Layer 4 of a small transformer language model trained on English Wikipedia (14 layers, counted from 0, width 96).
A neuron's activation on a vector x is SiLU(gate . x) times (in . x), where the dot is the dot product.
The model reads these tokens: "in" "-" "ch" "ie" "f" " of" " The" " World" "P" "ost" "," " a" " d" "ig"

The vector x that enters this layer's MLP at each token. A number n stands for (n - 128) times 0.016.
0 "in": 136, 129, 123, 152, 121, 103, 140, 116, 121, 143, 50, 174, 120, 130, 50, 149, 109, 139, 119, 109, 161, 192, 151, 108, 137, 98, 106, 106, 140, 135, 135, 79, 154, 122, 135, 180, 181, 110, 134, 139, 144, 151, 173, 184, 144, 81, 135, 152, 125, 128, 144, 100, 140, 114, 143, 164, 175, 118, 94, 133, 189, 152, 110, 63, 122, 112, 149, 144, 124, 136, 132, 80, 107, 104, 114, 130, 84, 106, 104, 103, 130, 109, 88, 130, 175, 117, 119, 126, 143, 64, 109, 135, 121, 191, 126, 129
1 "-": 162, 185, 112, 120, 108, 118, 62, 96, 117, 95, 129, 134, 117, 102, 125, 121, 196, 141, 116, 142, 162, 160, 132, 137, 101, 94, 110, 150, 202, 130, 136, 115, 194, 148, 170, 175, 144, 147, 141, 120, 84, 133, 145, 125, 150, 123, 171, 127, 138, 135, 123, 143, 101, 157, 131, 160, 145, 127, 129, 140, 179, 141, 141, 108, 154, 130, 133, 94, 136, 93, 138, 115, 154, 172, 129, 150, 131, 104, 156, 162, 112, 125, 145, 101, 90, 175, 166, 108, 192, 118, 142, 110, 112, 134, 148, 153
2 "ch": 104, 135, 86, 103, 149, 136, 121, 140, 132, 162, 86, 103, 111, 66, 103, 72, 150, 89, 147, 147, 164, 189, 179, 119, 141, 49, 115, 102, 168, 150, 134, 118, 131, 73, 163, 167, 112, 118, 125, 141, 101, 145, 134, 116, 110, 76, 97, 165, 155, 118, 148, 105, 97, 169, 152, 125, 144, 101, 143, 99, 140, 132, 130, 114, 113, 131, 163, 143, 167, 134, 120, 135, 148, 165, 159, 118, 156, 102, 141, 139, 133, 155, 141, 159, 208, 124, 137, 121, 106, 157, 130, 98, 114, 149, 99, 102
3 "ie": 102, 160, 128, 98, 45, 163, 101, 67, 160, 100, 92, 145, 115, 136, 177, 114, 140, 120, 117, 116, 122, 131, 152, 119, 171, 145, 121, 82, 84, 145, 138, 63, 154, 115, 110, 134, 120, 110, 114, 129, 97, 141, 145, 80, 179, 113, 140, 155, 42, 131, 143, 152, 129, 166, 123, 74, 169, 128, 99, 92, 124, 132, 126, 133, 147, 120, 151, 101, 114, 124, 154, 142, 107, 175, 98, 164, 126, 115, 91, 89, 140, 168, 95, 180, 142, 129, 127, 91, 121, 134, 90, 117, 110, 134, 112, 115
4 "f": 67, 143, 150, 109, 124, 62, 135, 143, 146, 124, 73, 108, 84, 153, 169, 100, 169, 145, 170, 117, 110, 178, 173, 110, 151, 113, 91, 144, 139, 59, 131, 100, 141, 139, 144, 147, 156, 134, 94, 104, 126, 140, 167, 66, 107, 85, 111, 105, 152, 116, 178, 129, 126, 147, 146, 128, 68, 115, 139, 136, 106, 116, 94, 92, 118, 142, 126, 173, 98, 125, 140, 146, 129, 82, 129, 177, 180, 111, 117, 129, 113, 161, 141, 137, 158, 147, 123, 131, 154, 154, 106, 118, 144, 142, 164, 106
5 " of": 105, 210, 140, 122, 145, 92, 161, 116, 133, 105, 117, 126, 130, 92, 138, 105, 120, 108, 83, 145, 146, 138, 153, 105, 135, 147, 126, 118, 134, 107, 138, 124, 135, 132, 124, 198, 121, 135, 103, 96, 127, 117, 128, 145, 143, 129, 127, 124, 123, 147, 77, 92, 162, 151, 147, 168, 112, 111, 117, 123, 178, 116, 121, 134, 121, 87, 136, 116, 119, 160, 114, 126, 140, 126, 119, 123, 170, 136, 190, 132, 133, 94, 147, 199, 176, 139, 126, 102, 158, 170, 108, 115, 131, 149, 143, 139
6 " The": 87, 196, 123, 133, 162, 124, 158, 103, 105, 153, 125, 123, 63, 116, 141, 106, 133, 135, 153, 121, 130, 78, 94, 137, 105, 119, 56, 132, 126, 154, 132, 155, 106, 143, 119, 163, 95, 140, 115, 136, 73, 125, 155, 147, 125, 143, 113, 138, 126, 101, 166, 156, 175, 90, 118, 178, 123, 149, 137, 141, 122, 146, 110, 107, 137, 116, 121, 92, 153, 122, 132, 131, 150, 170, 125, 140, 170, 110, 177, 104, 115, 135, 127, 124, 123, 146, 149, 124, 132, 84, 134, 99, 99, 130, 116, 174
7 " World": 156, 133, 97, 160, 135, 110, 143, 120, 143, 129, 141, 117, 120, 216, 111, 93, 147, 130, 190, 132, 140, 106, 159, 109, 146, 126, 117, 135, 139, 193, 155, 135, 118, 148, 87, 218, 120, 131, 89, 116, 109, 157, 90, 130, 128, 116, 104, 114, 99, 83, 144, 113, 143, 118, 134, 138, 167, 137, 110, 146, 81, 118, 131, 74, 111, 132, 138, 161, 135, 104, 107, 174, 136, 95, 162, 140, 121, 100, 147, 127, 126, 131, 89, 171, 103, 135, 167, 131, 226, 144, 111, 123, 73, 88, 134, 132
8 "P": 105, 159, 115, 155, 125, 177, 136, 178, 79, 141, 116, 106, 140, 152, 138, 105, 144, 184, 69, 141, 128, 109, 127, 157, 153, 109, 133, 114, 126, 102, 140, 151, 127, 104, 164, 200, 158, 121, 100, 148, 109, 149, 138, 116, 110, 127, 96, 125, 101, 165, 113, 98, 134, 152, 130, 179, 107, 141, 147, 160, 82, 134, 109, 98, 111, 182, 160, 181, 145, 135, 138, 136, 148, 111, 91, 116, 127, 114, 150, 153, 124, 59, 97, 119, 114, 137, 161, 163, 183, 127, 123, 117, 98, 133, 139, 141
9 "ost": 54, 134, 116, 176, 134, 148, 164, 144, 82, 113, 93, 176, 219, 75, 120, 138, 140, 157, 172, 149, 108, 71, 132, 99, 90, 138, 131, 139, 104, 151, 141, 173, 118, 145, 130, 125, 143, 130, 143, 163, 141, 109, 92, 144, 116, 105, 173, 111, 171, 140, 123, 168, 165, 115, 136, 129, 140, 167, 114, 134, 124, 81, 100, 50, 111, 133, 136, 140, 134, 133, 163, 133, 149, 151, 153, 115, 106, 75, 114, 142, 147, 110, 119, 158, 67, 143, 172, 123, 125, 101, 124, 137, 138, 110, 136, 124
10 ",": 129, 170, 130, 140, 136, 116, 104, 169, 123, 123, 113, 140, 137, 132, 139, 94, 145, 98, 118, 118, 110, 139, 168, 128, 128, 123, 91, 172, 120, 108, 114, 191, 144, 145, 134, 89, 123, 140, 117, 71, 132, 159, 148, 171, 163, 102, 150, 106, 84, 118, 135, 130, 137, 104, 132, 135, 131, 131, 74, 125, 120, 109, 202, 126, 116, 134, 132, 128, 115, 89, 134, 90, 115, 140, 145, 105, 146, 114, 249, 110, 129, 95, 125, 120, 132, 120, 124, 153, 161, 108, 91, 123, 107, 188, 105, 140
11 " a": 112, 164, 115, 154, 157, 129, 122, 60, 124, 115, 124, 133, 147, 158, 122, 99, 126, 158, 160, 128, 75, 163, 49, 115, 153, 158, 91, 101, 131, 151, 95, 125, 157, 146, 167, 196, 120, 149, 121, 86, 88, 126, 108, 176, 188, 122, 123, 155, 122, 108, 136, 135, 155, 129, 130, 97, 162, 131, 95, 80, 63, 123, 168, 80, 114, 96, 117, 123, 158, 111, 106, 133, 147, 152, 88, 146, 140, 93, 153, 84, 117, 103, 111, 113, 156, 123, 119, 117, 129, 126, 153, 108, 153, 149, 160, 128
12 " d": 94, 136, 179, 121, 129, 104, 140, 152, 135, 132, 124, 128, 190, 141, 122, 101, 108, 149, 134, 146, 130, 121, 127, 160, 213, 129, 93, 158, 186, 125, 151, 134, 91, 133, 155, 102, 179, 105, 87, 166, 103, 92, 109, 112, 193, 110, 150, 112, 116, 150, 134, 106, 136, 118, 136, 121, 140, 122, 130, 131, 130, 174, 126, 118, 141, 121, 118, 134, 120, 133, 130, 91, 162, 106, 102, 119, 148, 55, 160, 79, 102, 91, 127, 137, 150, 111, 122, 94, 119, 113, 183, 173, 129, 118, 64, 138
13 "ig": 120, 142, 110, 134, 138, 158, 128, 129, 160, 104, 132, 172, 126, 93, 148, 123, 189, 168, 146, 144, 154, 163, 177, 117, 128, 183, 77, 158, 61, 127, 186, 144, 128, 105, 120, 118, 149, 115, 137, 141, 136, 139, 101, 189, 102, 129, 127, 137, 104, 91, 128, 95, 131, 157, 108, 133, 134, 167, 137, 130, 106, 109, 169, 51, 150, 96, 123, 159, 152, 131, 136, 149, 109, 121, 91, 98, 137, 73, 123, 159, 126, 122, 94, 145, 108, 88, 129, 119, 127, 78, 127, 170, 166, 75, 94, 97

Each question shows the input weights of one neuron of the MLP. A number n stands for (n - 128) times 0.0052.

n20 gate: 136, 113, 142, 144, 109, 98, 140, 167, 121, 135, 161, 150, 121, 122, 151, 174, 122, 160, 138, 116, 116, 79, 142, 92, 114, 134, 163, 166, 119, 133, 146, 94, 109, 149, 133, 137, 138, 143, 137, 80, 136, 178, 137, 117, 183, 169, 132, 145, 156, 164, 92, 158, 162, 137, 111, 154, 136, 146, 130, 125, 118, 153, 121, 122, 100, 129, 163, 135, 139, 154, 130, 66, 176, 112, 188, 120, 113, 132, 117, 102, 112, 116, 113, 112, 106, 159, 113, 138, 139, 114, 111, 137, 140, 207, 94, 159
n20 in: 124, 97, 125, 135, 99, 143, 169, 167, 147, 99, 107, 142, 122, 123, 95, 128, 109, 125, 155, 146, 126, 118, 134, 109, 112, 143, 129, 117, 181, 114, 104, 80, 97, 137, 100, 98, 85, 112, 147, 119, 122, 103, 110, 146, 98, 137, 126, 118, 118, 172, 131, 107, 139, 127, 152, 93, 92, 122, 135, 152, 125, 122, 148, 123, 123, 131, 113, 121, 129, 188, 126, 135, 139, 106, 155, 139, 158, 106, 137, 127, 196, 151, 105, 130, 101, 129, 176, 148, 180, 122, 108, 150, 110, 151, 136, 146
Its two highest activations, in order, are on tokens 9 "ost", 11 " a"

n287 gate: 105, 109, 123, 122, 114, 140, 136, 161, 158, 145, 149, 132, 107, 125, 101, 128, 137, 126, 144, 137, 126, 128, 109, 152, 125, 136, 137, 141, 139, 136, 136, 95, 134, 146, 124, 111, 115, 119, 99, 137, 165, 89, 123, 115, 153, 126, 121, 128, 119, 108, 130, 149, 128, 95, 148, 148, 108, 135, 103, 118, 113, 120, 130, 142, 161, 100, 111, 114, 129, 150, 106, 140, 106, 123, 144, 107, 137, 129, 134, 141, 159, 116, 112, 122, 129, 131, 125, 128, 136, 119, 115, 104, 138, 101, 129, 136
n287 in: 128, 128, 123, 136, 123, 115, 124, 128, 121, 147, 127, 128, 157, 113, 113, 114, 137, 128, 128, 131, 108, 118, 112, 122, 126, 114, 117, 128, 111, 123, 115, 140, 127, 118, 137, 130, 115, 123, 122, 129, 142, 163, 130, 130, 104, 131, 119, 143, 120, 128, 161, 134, 121, 100, 123, 131, 135, 123, 135, 113, 139, 132, 124, 141, 122, 144, 140, 148, 130, 134, 121, 117, 116, 122, 117, 156, 111, 124, 109, 116, 128, 91, 122, 99, 111, 105, 138, 120, 152, 135, 140, 121, 98, 155, 149, 135
It fires most on token 5 " of"

n37 gate: 134, 147, 78, 154, 116, 106, 136, 181, 141, 155, 103, 147, 126, 115, 106, 101, 123, 120, 213, 108, 120, 155, 117, 107, 114, 153, 112, 173, 108, 102, 93, 193, 165, 127, 142, 100, 120, 122, 121, 119, 108, 69, 105, 149, 112, 148, 122, 143, 120, 154, 149, 94, 84, 130, 107, 162, 129, 115, 102, 104, 129, 106, 167, 119, 139, 137, 111, 132, 132, 116, 139, 139, 134, 165, 115, 142, 145, 155, 110, 114, 117, 153, 114, 109, 132, 135, 92, 143, 144, 85, 119, 111, 144, 105, 127, 95
n37 in: 156, 152, 111, 108, 131, 104, 137, 157, 137, 140, 155, 132, 139, 165, 119, 101, 125, 142, 122, 135, 138, 133, 169, 115, 141, 112, 128, 131, 113, 99, 175, 128, 131, 148, 89, 144, 75, 122, 123, 154, 128, 165, 174, 134, 137, 128, 109, 148, 93, 130, 140, 151, 131, 143, 146, 120, 139, 157, 127, 110, 145, 110, 86, 142, 132, 152, 100, 143, 135, 161, 104, 104, 159, 121, 64, 113, 82, 119, 148, 113, 118, 108, 170, 118, 112, 138, 108, 153, 110, 115, 128, 161, 99, 105, 125, 173
Its three highest activations, in order, are on tokens 10 ",", 13 "ig", 6 " The"

n28 gate: 165, 144, 155, 92, 161, 135, 172, 173, 90, 130, 148, 126, 100, 138, 106, 121, 142, 106, 148, 105, 98, 69, 93, 102, 124, 184, 144, 106, 175, 126, 154, 142, 161, 133, 119, 99, 142, 71, 170, 110, 161, 129, 87, 96, 117, 146, 123, 162, 131, 191, 165, 152, 95, 124, 100, 112, 134, 78, 75, 180, 127, 138, 162, 157, 84, 138, 149, 71, 123, 115, 114, 121, 153, 125, 120, 155, 189, 134, 107, 172, 70, 118, 84, 99, 96, 114, 107, 124, 146, 147, 121, 133, 166, 99, 126, 180
n28 in: 136, 81, 119, 131, 91, 143, 115, 59, 159, 96, 125, 108, 119, 150, 133, 109, 119, 96, 126, 163, 183, 168, 134, 157, 123, 94, 133, 164, 84, 92, 97, 111, 105, 135, 151, 149, 110, 144, 135, 148, 126, 148, 148, 159, 111, 112, 135, 86, 103, 91, 113, 111, 134, 115, 135, 135, 141, 184, 176, 59, 123, 114, 133, 118, 192, 138, 95, 157, 146, 152, 113, 106, 111, 137, 120, 108, 98, 121, 108, 129, 154, 133, 158, 177, 140, 130, 143, 154, 137, 134, 146, 142, 114, 169, 93, 101
It fires most on token 9 "ost"

n111 gate: 99, 163, 133, 123, 150, 115, 127, 149, 117, 101, 130, 138, 117, 134, 92, 82, 176, 108, 106, 148, 152, 97, 161, 123, 146, 126, 188, 126, 130, 165, 164, 120, 163, 117, 134, 159, 53, 141, 160, 119, 133, 144, 138, 126, 132, 77, 86, 148, 56, 123, 115, 115, 130, 146, 161, 126, 122, 133, 120, 158, 135, 116, 107, 127, 143, 164, 89, 172, 114, 137, 193, 98, 131, 137, 133, 91, 109, 122, 133, 159, 136, 155, 165, 152, 111, 138, 127, 124, 183, 197, 106, 163, 93, 154, 119, 139
n111 in: 122, 175, 131, 143, 108, 142, 146, 118, 106, 110, 129, 124, 88, 160, 111, 115, 118, 102, 186, 167, 140, 97, 144, 117, 105, 145, 83, 101, 68, 130, 131, 136, 125, 88, 119, 129, 118, 147, 125, 102, 134, 130, 141, 122, 125, 152, 155, 120, 104, 102, 136, 80, 90, 114, 107, 133, 142, 137, 106, 164, 87, 175, 106, 106, 95, 106, 77, 92, 145, 110, 184, 180, 148, 143, 136, 135, 136, 168, 96, 120, 83, 129, 110, 151, 119, 83, 146, 117, 150, 120, 156, 125, 133, 149, 132, 108
It fires most on token 7 " World"

n275 gate: 103, 88, 123, 121, 145, 84, 125, 156, 141, 151, 124, 163, 112, 74, 54, 138, 145, 141, 177, 139, 104, 91, 152, 184, 136, 194, 124, 87, 126, 168, 109, 157, 95, 109, 115, 125, 139, 97, 166, 88, 151, 100, 102, 164, 136, 186, 157, 164, 103, 153, 186, 125, 153, 110, 158, 154, 103, 173, 158, 107, 137, 87, 106, 164, 155, 97, 95, 84, 181, 156, 95, 86, 99, 146, 128, 99, 153, 141, 126, 166, 139, 130, 154, 107, 111, 103, 128, 157, 114, 154, 183, 131, 134, 81, 70, 92
n275 in: 145, 155, 156, 164, 124, 133, 155, 99, 122, 129, 127, 133, 106, 174, 94, 143, 120, 149, 92, 165, 154, 136, 127, 105, 138, 100, 109, 141, 173, 115, 133, 105, 103, 199, 139, 122, 111, 145, 121, 126, 135, 175, 110, 115, 137, 107, 98, 129, 100, 123, 100, 166, 98, 126, 93, 128, 143, 129, 89, 110, 117, 128, 87, 112, 167, 115, 146, 149, 143, 124, 153, 112, 157, 144, 91, 139, 116, 117, 149, 122, 117, 123, 136, 170, 157, 189, 88, 136, 138, 116, 86, 95, 121, 160, 149, 186
It fires most on token 6 " The"

n264 gate: 169, 87, 108, 130, 134, 65, 118, 139, 148, 106, 166, 75, 63, 121, 67, 109, 134, 99, 111, 134, 123, 116, 116, 88, 126, 133, 143, 115, 165, 127, 134, 146, 107, 148, 119, 127, 122, 118, 169, 128, 126, 142, 91, 115, 75, 122, 107, 95, 139, 179, 188, 116, 154, 84, 98, 71, 166, 162, 85, 128, 91, 86, 101, 119, 123, 102, 101, 125, 73, 144, 169, 124, 155, 104, 151, 154, 97, 168, 50, 147, 102, 104, 107, 98, 115, 126, 115, 101, 99, 111, 95, 112, 124, 156, 113, 131
n264 in: 119, 124, 108, 165, 119, 104, 100, 126, 114, 110, 136, 141, 110, 138, 124, 92, 165, 122, 117, 129, 139, 136, 140, 121, 149, 146, 105, 84, 163, 106, 147, 143, 75, 112, 59, 104, 125, 118, 140, 127, 108, 138, 87, 134, 138, 86, 124, 126, 122, 159, 157, 89, 178, 72, 103, 105, 170, 138, 93, 160, 127, 125, 136, 121, 115, 89, 137, 111, 115, 151, 144, 125, 105, 85, 134, 164, 105, 122, 116, 133, 120, 116, 123, 154, 190, 146, 126, 112, 83, 112, 89, 119, 134, 158, 147, 115
Its three highest activations, in order, are on tokens 1 "-", 8 "P", 7 " World"

n283 gate: 172, 132, 119, 137, 198, 160, 103, 89, 162, 101, 117, 122, 111, 84, 145, 132, 149, 153, 115, 119, 117, 157, 70, 102, 115, 104, 98, 164, 112, 143, 176, 121, 157, 104, 106, 109, 167, 165, 114, 104, 144, 118, 111, 148, 110, 149, 124, 119, 128, 117, 152, 152, 106, 108, 139, 182, 110, 120, 106, 120, 167, 164, 101, 145, 155, 139, 132, 163, 118, 96, 155, 120, 132, 116, 96, 136, 123, 163, 105, 197, 120, 62, 142, 117, 106, 130, 113, 113, 134, 121, 149, 156, 191, 147, 113, 126
n283 in: 108, 108, 123, 108, 124, 108, 149, 127, 123, 136, 120, 142, 158, 156, 139, 175, 137, 130, 177, 169, 108, 137, 155, 124, 145, 162, 122, 148, 109, 103, 117, 97, 119, 156, 144, 168, 155, 127, 125, 117, 109, 145, 151, 145, 169, 129, 149, 129, 128, 134, 156, 133, 81, 157, 150, 111, 146, 127, 176, 147, 173, 84, 154, 98, 109, 104, 132, 116, 145, 98, 132, 110, 161, 178, 127, 111, 146, 127, 108, 132, 126, 131, 90, 127, 78, 129, 156, 132, 104, 153, 127, 112, 143, 159, 132, 167
Its three highest activations, in order, are on tokens 1 "-", 13 "ig", 0 "in"

n12 gate: 67, 138, 142, 166, 108, 96, 172, 107, 188, 127, 136, 113, 81, 139, 142, 91, 118, 74, 112, 194, 131, 86, 55, 97, 162, 109, 155, 111, 148, 149, 116, 57, 155, 195, 124, 120, 82, 166, 144, 154, 108, 132, 118, 105, 101, 118, 120, 125, 74, 140, 116, 182, 146, 128, 162, 79, 121, 123, 107, 112, 80, 146, 78, 130, 168, 160, 119, 100, 147, 145, 182, 81, 104, 115, 108, 88, 152, 135, 149, 132, 105, 97, 125, 133, 121, 147, 114, 162, 142, 155, 117, 159, 97, 95, 142, 156
n12 in: 125, 146, 127, 172, 114, 97, 142, 89, 142, 101, 117, 125, 128, 111, 130, 107, 134, 102, 92, 156, 198, 88, 114, 66, 130, 135, 130, 124, 125, 142, 137, 136, 171, 188, 150, 131, 86, 165, 126, 140, 118, 112, 143, 155, 153, 108, 102, 94, 120, 105, 139, 141, 120, 115, 149, 134, 126, 93, 98, 147, 95, 139, 106, 101, 171, 165, 94, 73, 144, 130, 178, 83, 106, 124, 119, 98, 147, 188, 177, 148, 137, 108, 111, 152, 143, 126, 100, 108, 135, 152, 118, 151, 97, 98, 152, 103
It fires most on token 6 " The"

n217 gate: 182, 104, 124, 140, 152, 110, 100, 110, 143, 112, 94, 132, 136, 131, 150, 128, 131, 126, 140, 135, 139, 175, 95, 123, 103, 131, 88, 181, 147, 90, 115, 138, 145, 90, 131, 113, 119, 137, 104, 158, 116, 128, 147, 178, 117, 146, 149, 159, 126, 110, 112, 111, 153, 103, 171, 174, 81, 114, 137, 108, 120, 145, 175, 112, 171, 153, 180, 142, 123, 113, 139, 150, 116, 179, 154, 66, 105, 166, 131, 130, 81, 148, 127, 119, 155, 145, 84, 158, 120, 185, 177, 100, 162, 118, 133, 88
n217 in: 102, 118, 129, 129, 142, 118, 125, 135, 100, 135, 124, 68, 129, 56, 68, 164, 130, 97, 150, 141, 87, 122, 129, 132, 138, 150, 90, 106, 106, 129, 118, 124, 139, 209, 141, 148, 136, 115, 138, 95, 140, 109, 121, 127, 78, 100, 147, 124, 139, 165, 119, 115, 154, 105, 144, 161, 140, 114, 145, 132, 121, 120, 121, 124, 127, 93, 155, 138, 165, 147, 125, 116, 108, 158, 141, 89, 129, 136, 131, 124, 145, 102, 96, 82, 111, 112, 149, 110, 142, 119, 140, 113, 56, 126, 94, 97
On which token does it fire most, and how strongly? 3 "ie", at about 0.28

n92 gate: 147, 90, 109, 118, 105, 176, 174, 160, 132, 127, 168, 104, 109, 139, 138, 91, 129, 123, 127, 94, 102, 127, 143, 109, 123, 117, 145, 130, 146, 142, 140, 141, 157, 117, 95, 86, 90, 135, 144, 140, 128, 116, 96, 111, 107, 120, 177, 141, 163, 103, 146, 133, 111, 96, 122, 145, 103, 115, 87, 102, 131, 136, 122, 183, 110, 120, 122, 127, 116, 127, 145, 159, 118, 91, 82, 145, 145, 116, 127, 165, 116, 121, 113, 137, 134, 122, 115, 148, 96, 130, 77, 131, 145, 111, 138, 163
n92 in: 133, 122, 94, 125, 115, 91, 165, 130, 149, 130, 135, 92, 139, 137, 126, 138, 110, 111, 107, 140, 100, 119, 140, 141, 131, 105, 118, 127, 113, 140, 109, 143, 122, 70, 128, 139, 118, 121, 124, 135, 123, 138, 142, 109, 116, 109, 129, 131, 158, 88, 114, 145, 131, 95, 122, 140, 99, 140, 126, 126, 128, 139, 142, 170, 126, 118, 142, 123, 143, 120, 76, 108, 139, 100, 108, 130, 136, 82, 117, 119, 101, 108, 129, 147, 108, 96, 131, 113, 107, 93, 115, 113, 105, 127, 120, 162
It fires most on token 1 "-"

n125 gate: 115, 113, 129, 128, 105, 150, 168, 161, 100, 140, 150, 91, 90, 120, 123, 148, 80, 128, 117, 115, 105, 125, 123, 95, 138, 96, 143, 180, 147, 137, 88, 131, 118, 113, 114, 109, 84, 151, 113, 141, 90, 162, 68, 116, 144, 144, 125, 135, 124, 122, 106, 121, 160, 145, 130, 108, 126, 130, 117, 159, 84, 123, 118, 93, 109, 173, 156, 125, 146, 98, 97, 129, 145, 135, 130, 120, 134, 119, 96, 119, 143, 125, 111, 113, 124, 119, 125, 188, 86, 136, 123, 107, 136, 160, 139, 117
n125 in: 103, 105, 133, 110, 123, 131, 145, 176, 145, 162, 147, 110, 153, 133, 141, 135, 135, 116, 86, 127, 118, 94, 150, 111, 85, 111, 162, 134, 135, 91, 123, 99, 104, 110, 124, 148, 137, 116, 96, 139, 95, 127, 114, 122, 143, 113, 118, 131, 139, 127, 132, 157, 156, 130, 148, 152, 122, 122, 122, 183, 137, 129, 142, 138, 150, 184, 151, 119, 159, 119, 105, 85, 101, 117, 137, 142, 142, 119, 109, 83, 107, 130, 115, 118, 117, 150, 117, 156, 109, 121, 106, 130, 108, 149, 136, 140
Its two highest activations, in order, are on tokens 8 "P", 13 "ig"

n322 gate: 156, 131, 114, 133, 169, 119, 154, 129, 168, 124, 160, 99, 129, 154, 98, 104, 141, 123, 71, 178, 128, 150, 153, 119, 58, 123, 148, 93, 114, 113, 126, 137, 178, 108, 124, 117, 166, 127, 153, 171, 124, 138, 141, 90, 140, 150, 118, 133, 116, 144, 163, 138, 104, 130, 119, 99, 112, 98, 117, 93, 93, 157, 136, 168, 130, 124, 140, 98, 98, 110, 83, 80, 130, 135, 86, 125, 113, 125, 117, 112, 112, 157, 149, 117, 91, 163, 96, 129, 167, 155, 142, 163, 123, 171, 113, 115
n322 in: 94, 141, 86, 169, 150, 146, 134, 147, 160, 134, 140, 144, 147, 138, 113, 105, 151, 138, 125, 138, 134, 163, 162, 136, 119, 179, 114, 68, 132, 52, 104, 139, 176, 103, 87, 103, 157, 109, 139, 169, 114, 142, 127, 132, 149, 144, 148, 134, 138, 136, 125, 110, 121, 125, 128, 108, 121, 119, 149, 102, 127, 144, 138, 136, 167, 127, 147, 137, 119, 89, 88, 99, 128, 102, 111, 116, 139, 95, 143, 110, 147, 125, 119, 118, 106, 173, 125, 138, 127, 143, 134, 129, 122, 144, 158, 104
It fires most on token 6 " The"

n4 gate: 126, 145, 141, 148, 206, 111, 107, 122, 119, 136, 61, 128, 136, 110, 150, 152, 110, 123, 129, 112, 187, 135, 131, 113, 108, 157, 157, 132, 128, 148, 115, 147, 156, 90, 148, 123, 141, 118, 112, 105, 107, 120, 146, 116, 101, 126, 100, 119, 115, 161, 127, 121, 114, 146, 155, 152, 105, 169, 154, 23, 107, 154, 158, 118, 169, 181, 171, 161, 93, 129, 35, 81, 82, 169, 126, 114, 129, 125, 137, 169, 129, 140, 111, 122, 103, 107, 108, 125, 135, 132, 116, 134, 99, 94, 112, 132
n4 in: 175, 131, 117, 144, 153, 144, 123, 82, 72, 143, 138, 126, 108, 129, 152, 129, 137, 118, 145, 113, 117, 103, 112, 95, 147, 103, 145, 139, 125, 119, 141, 130, 180, 146, 151, 115, 163, 86, 127, 108, 122, 123, 157, 169, 134, 131, 141, 105, 156, 90, 137, 102, 152, 105, 111, 107, 139, 143, 116, 120, 157, 107, 184, 137, 117, 114, 151, 117, 76, 91, 118, 144, 101, 108, 146, 174, 147, 139, 141, 157, 139, 147, 82, 174, 165, 131, 146, 131, 154, 78, 132, 129, 152, 131, 103, 96
It fires most on token 10 ","

n178 gate: 140, 122, 140, 106, 118, 119, 106, 196, 159, 71, 149, 129, 128, 154, 118, 85, 141, 113, 118, 159, 137, 100, 143, 155, 98, 123, 114, 97, 124, 147, 139, 121, 128, 140, 117, 126, 145, 144, 114, 142, 145, 131, 120, 136, 95, 149, 143, 143, 131, 100, 128, 133, 132, 130, 84, 83, 162, 113, 101, 124, 151, 146, 122, 133, 115, 127, 102, 152, 77, 192, 122, 152, 117, 123, 96, 139, 131, 158, 133, 130, 98, 86, 168, 124, 137, 99, 113, 141, 133, 138, 137, 83, 125, 156, 131, 83
n178 in: 133, 110, 124, 153, 121, 164, 151, 125, 151, 129, 129, 142, 144, 114, 119, 112, 89, 140, 145, 153, 140, 126, 126, 149, 100, 96, 120, 142, 104, 137, 139, 143, 119, 144, 163, 117, 73, 134, 112, 127, 144, 141, 139, 123, 109, 90, 155, 94, 84, 165, 134, 116, 129, 109, 90, 138, 143, 128, 119, 116, 140, 110, 147, 128, 113, 137, 137, 144, 145, 145, 172, 143, 119, 148, 106, 160, 122, 115, 126, 143, 135, 132, 153, 121, 104, 159, 158, 107, 156, 105, 127, 118, 107, 146, 98, 140
It fires most on token 11 " a"

n167 gate: 103, 109, 138, 105, 140, 118, 140, 146, 115, 123, 114, 111, 147, 146, 108, 153, 153, 108, 117, 121, 145, 116, 126, 130, 113, 128, 148, 157, 132, 115, 107, 63, 114, 113, 142, 149, 112, 95, 143, 102, 135, 146, 94, 92, 106, 127, 109, 119, 100, 97, 152, 147, 146, 161, 151, 122, 146, 95, 137, 117, 114, 156, 126, 166, 137, 100, 133, 112, 105, 159, 173, 100, 134, 136, 158, 109, 135, 132, 145, 130, 126, 148, 90, 120, 155, 160, 118, 122, 106, 135, 160, 114, 115, 166, 112, 139
n167 in: 89, 126, 134, 120, 138, 115, 129, 129, 121, 116, 111, 131, 136, 139, 116, 140, 109, 105, 134, 111, 167, 89, 124, 125, 113, 119, 148, 144, 161, 158, 138, 127, 115, 106, 132, 108, 99, 117, 113, 144, 130, 122, 132, 88, 107, 103, 112, 120, 116, 121, 134, 157, 153, 134, 106, 114, 123, 79, 132, 110, 105, 164, 154, 141, 167, 143, 147, 126, 119, 149, 115, 116, 89, 134, 139, 125, 158, 135, 158, 108, 148, 140, 101, 128, 138, 119, 100, 136, 130, 141, 140, 143, 126, 134, 133, 108
On which token does it fire most, and how strongly? 2 "ch", at about 0.25

n246 gate: 143, 146, 130, 121, 133, 129, 137, 110, 88, 104, 122, 118, 162, 129, 164, 123, 115, 123, 131, 95, 148, 130, 145, 132, 161, 142, 102, 127, 129, 141, 144, 135, 138, 137, 98, 134, 169, 102, 166, 139, 138, 125, 112, 155, 170, 157, 140, 117, 115, 137, 84, 112, 136, 131, 137, 143, 121, 86, 139, 98, 150, 140, 130, 125, 119, 96, 97, 132, 137, 143, 110, 112, 149, 142, 119, 106, 166, 155, 138, 153, 145, 147, 121, 107, 137, 141, 143, 115, 98, 132, 115, 136, 219, 99, 151, 145
n246 in: 115, 133, 149, 124, 111, 114, 133, 176, 126, 147, 126, 146, 121, 179, 130, 126, 154, 89, 118, 131, 136, 115, 128, 133, 144, 139, 137, 160, 145, 153, 121, 106, 116, 157, 133, 149, 137, 71, 156, 129, 123, 132, 69, 151, 142, 161, 147, 128, 110, 113, 144, 89, 126, 140, 106, 139, 126, 114, 133, 118, 144, 151, 177, 133, 108, 152, 119, 112, 132, 119, 123, 116, 133, 137, 112, 117, 129, 139, 110, 134, 114, 128, 95, 89, 140, 103, 122, 121, 136, 142, 139, 129, 171, 97, 145, 138
Its two highest activations, in order, are on tokens 12 " d", 13 "ig"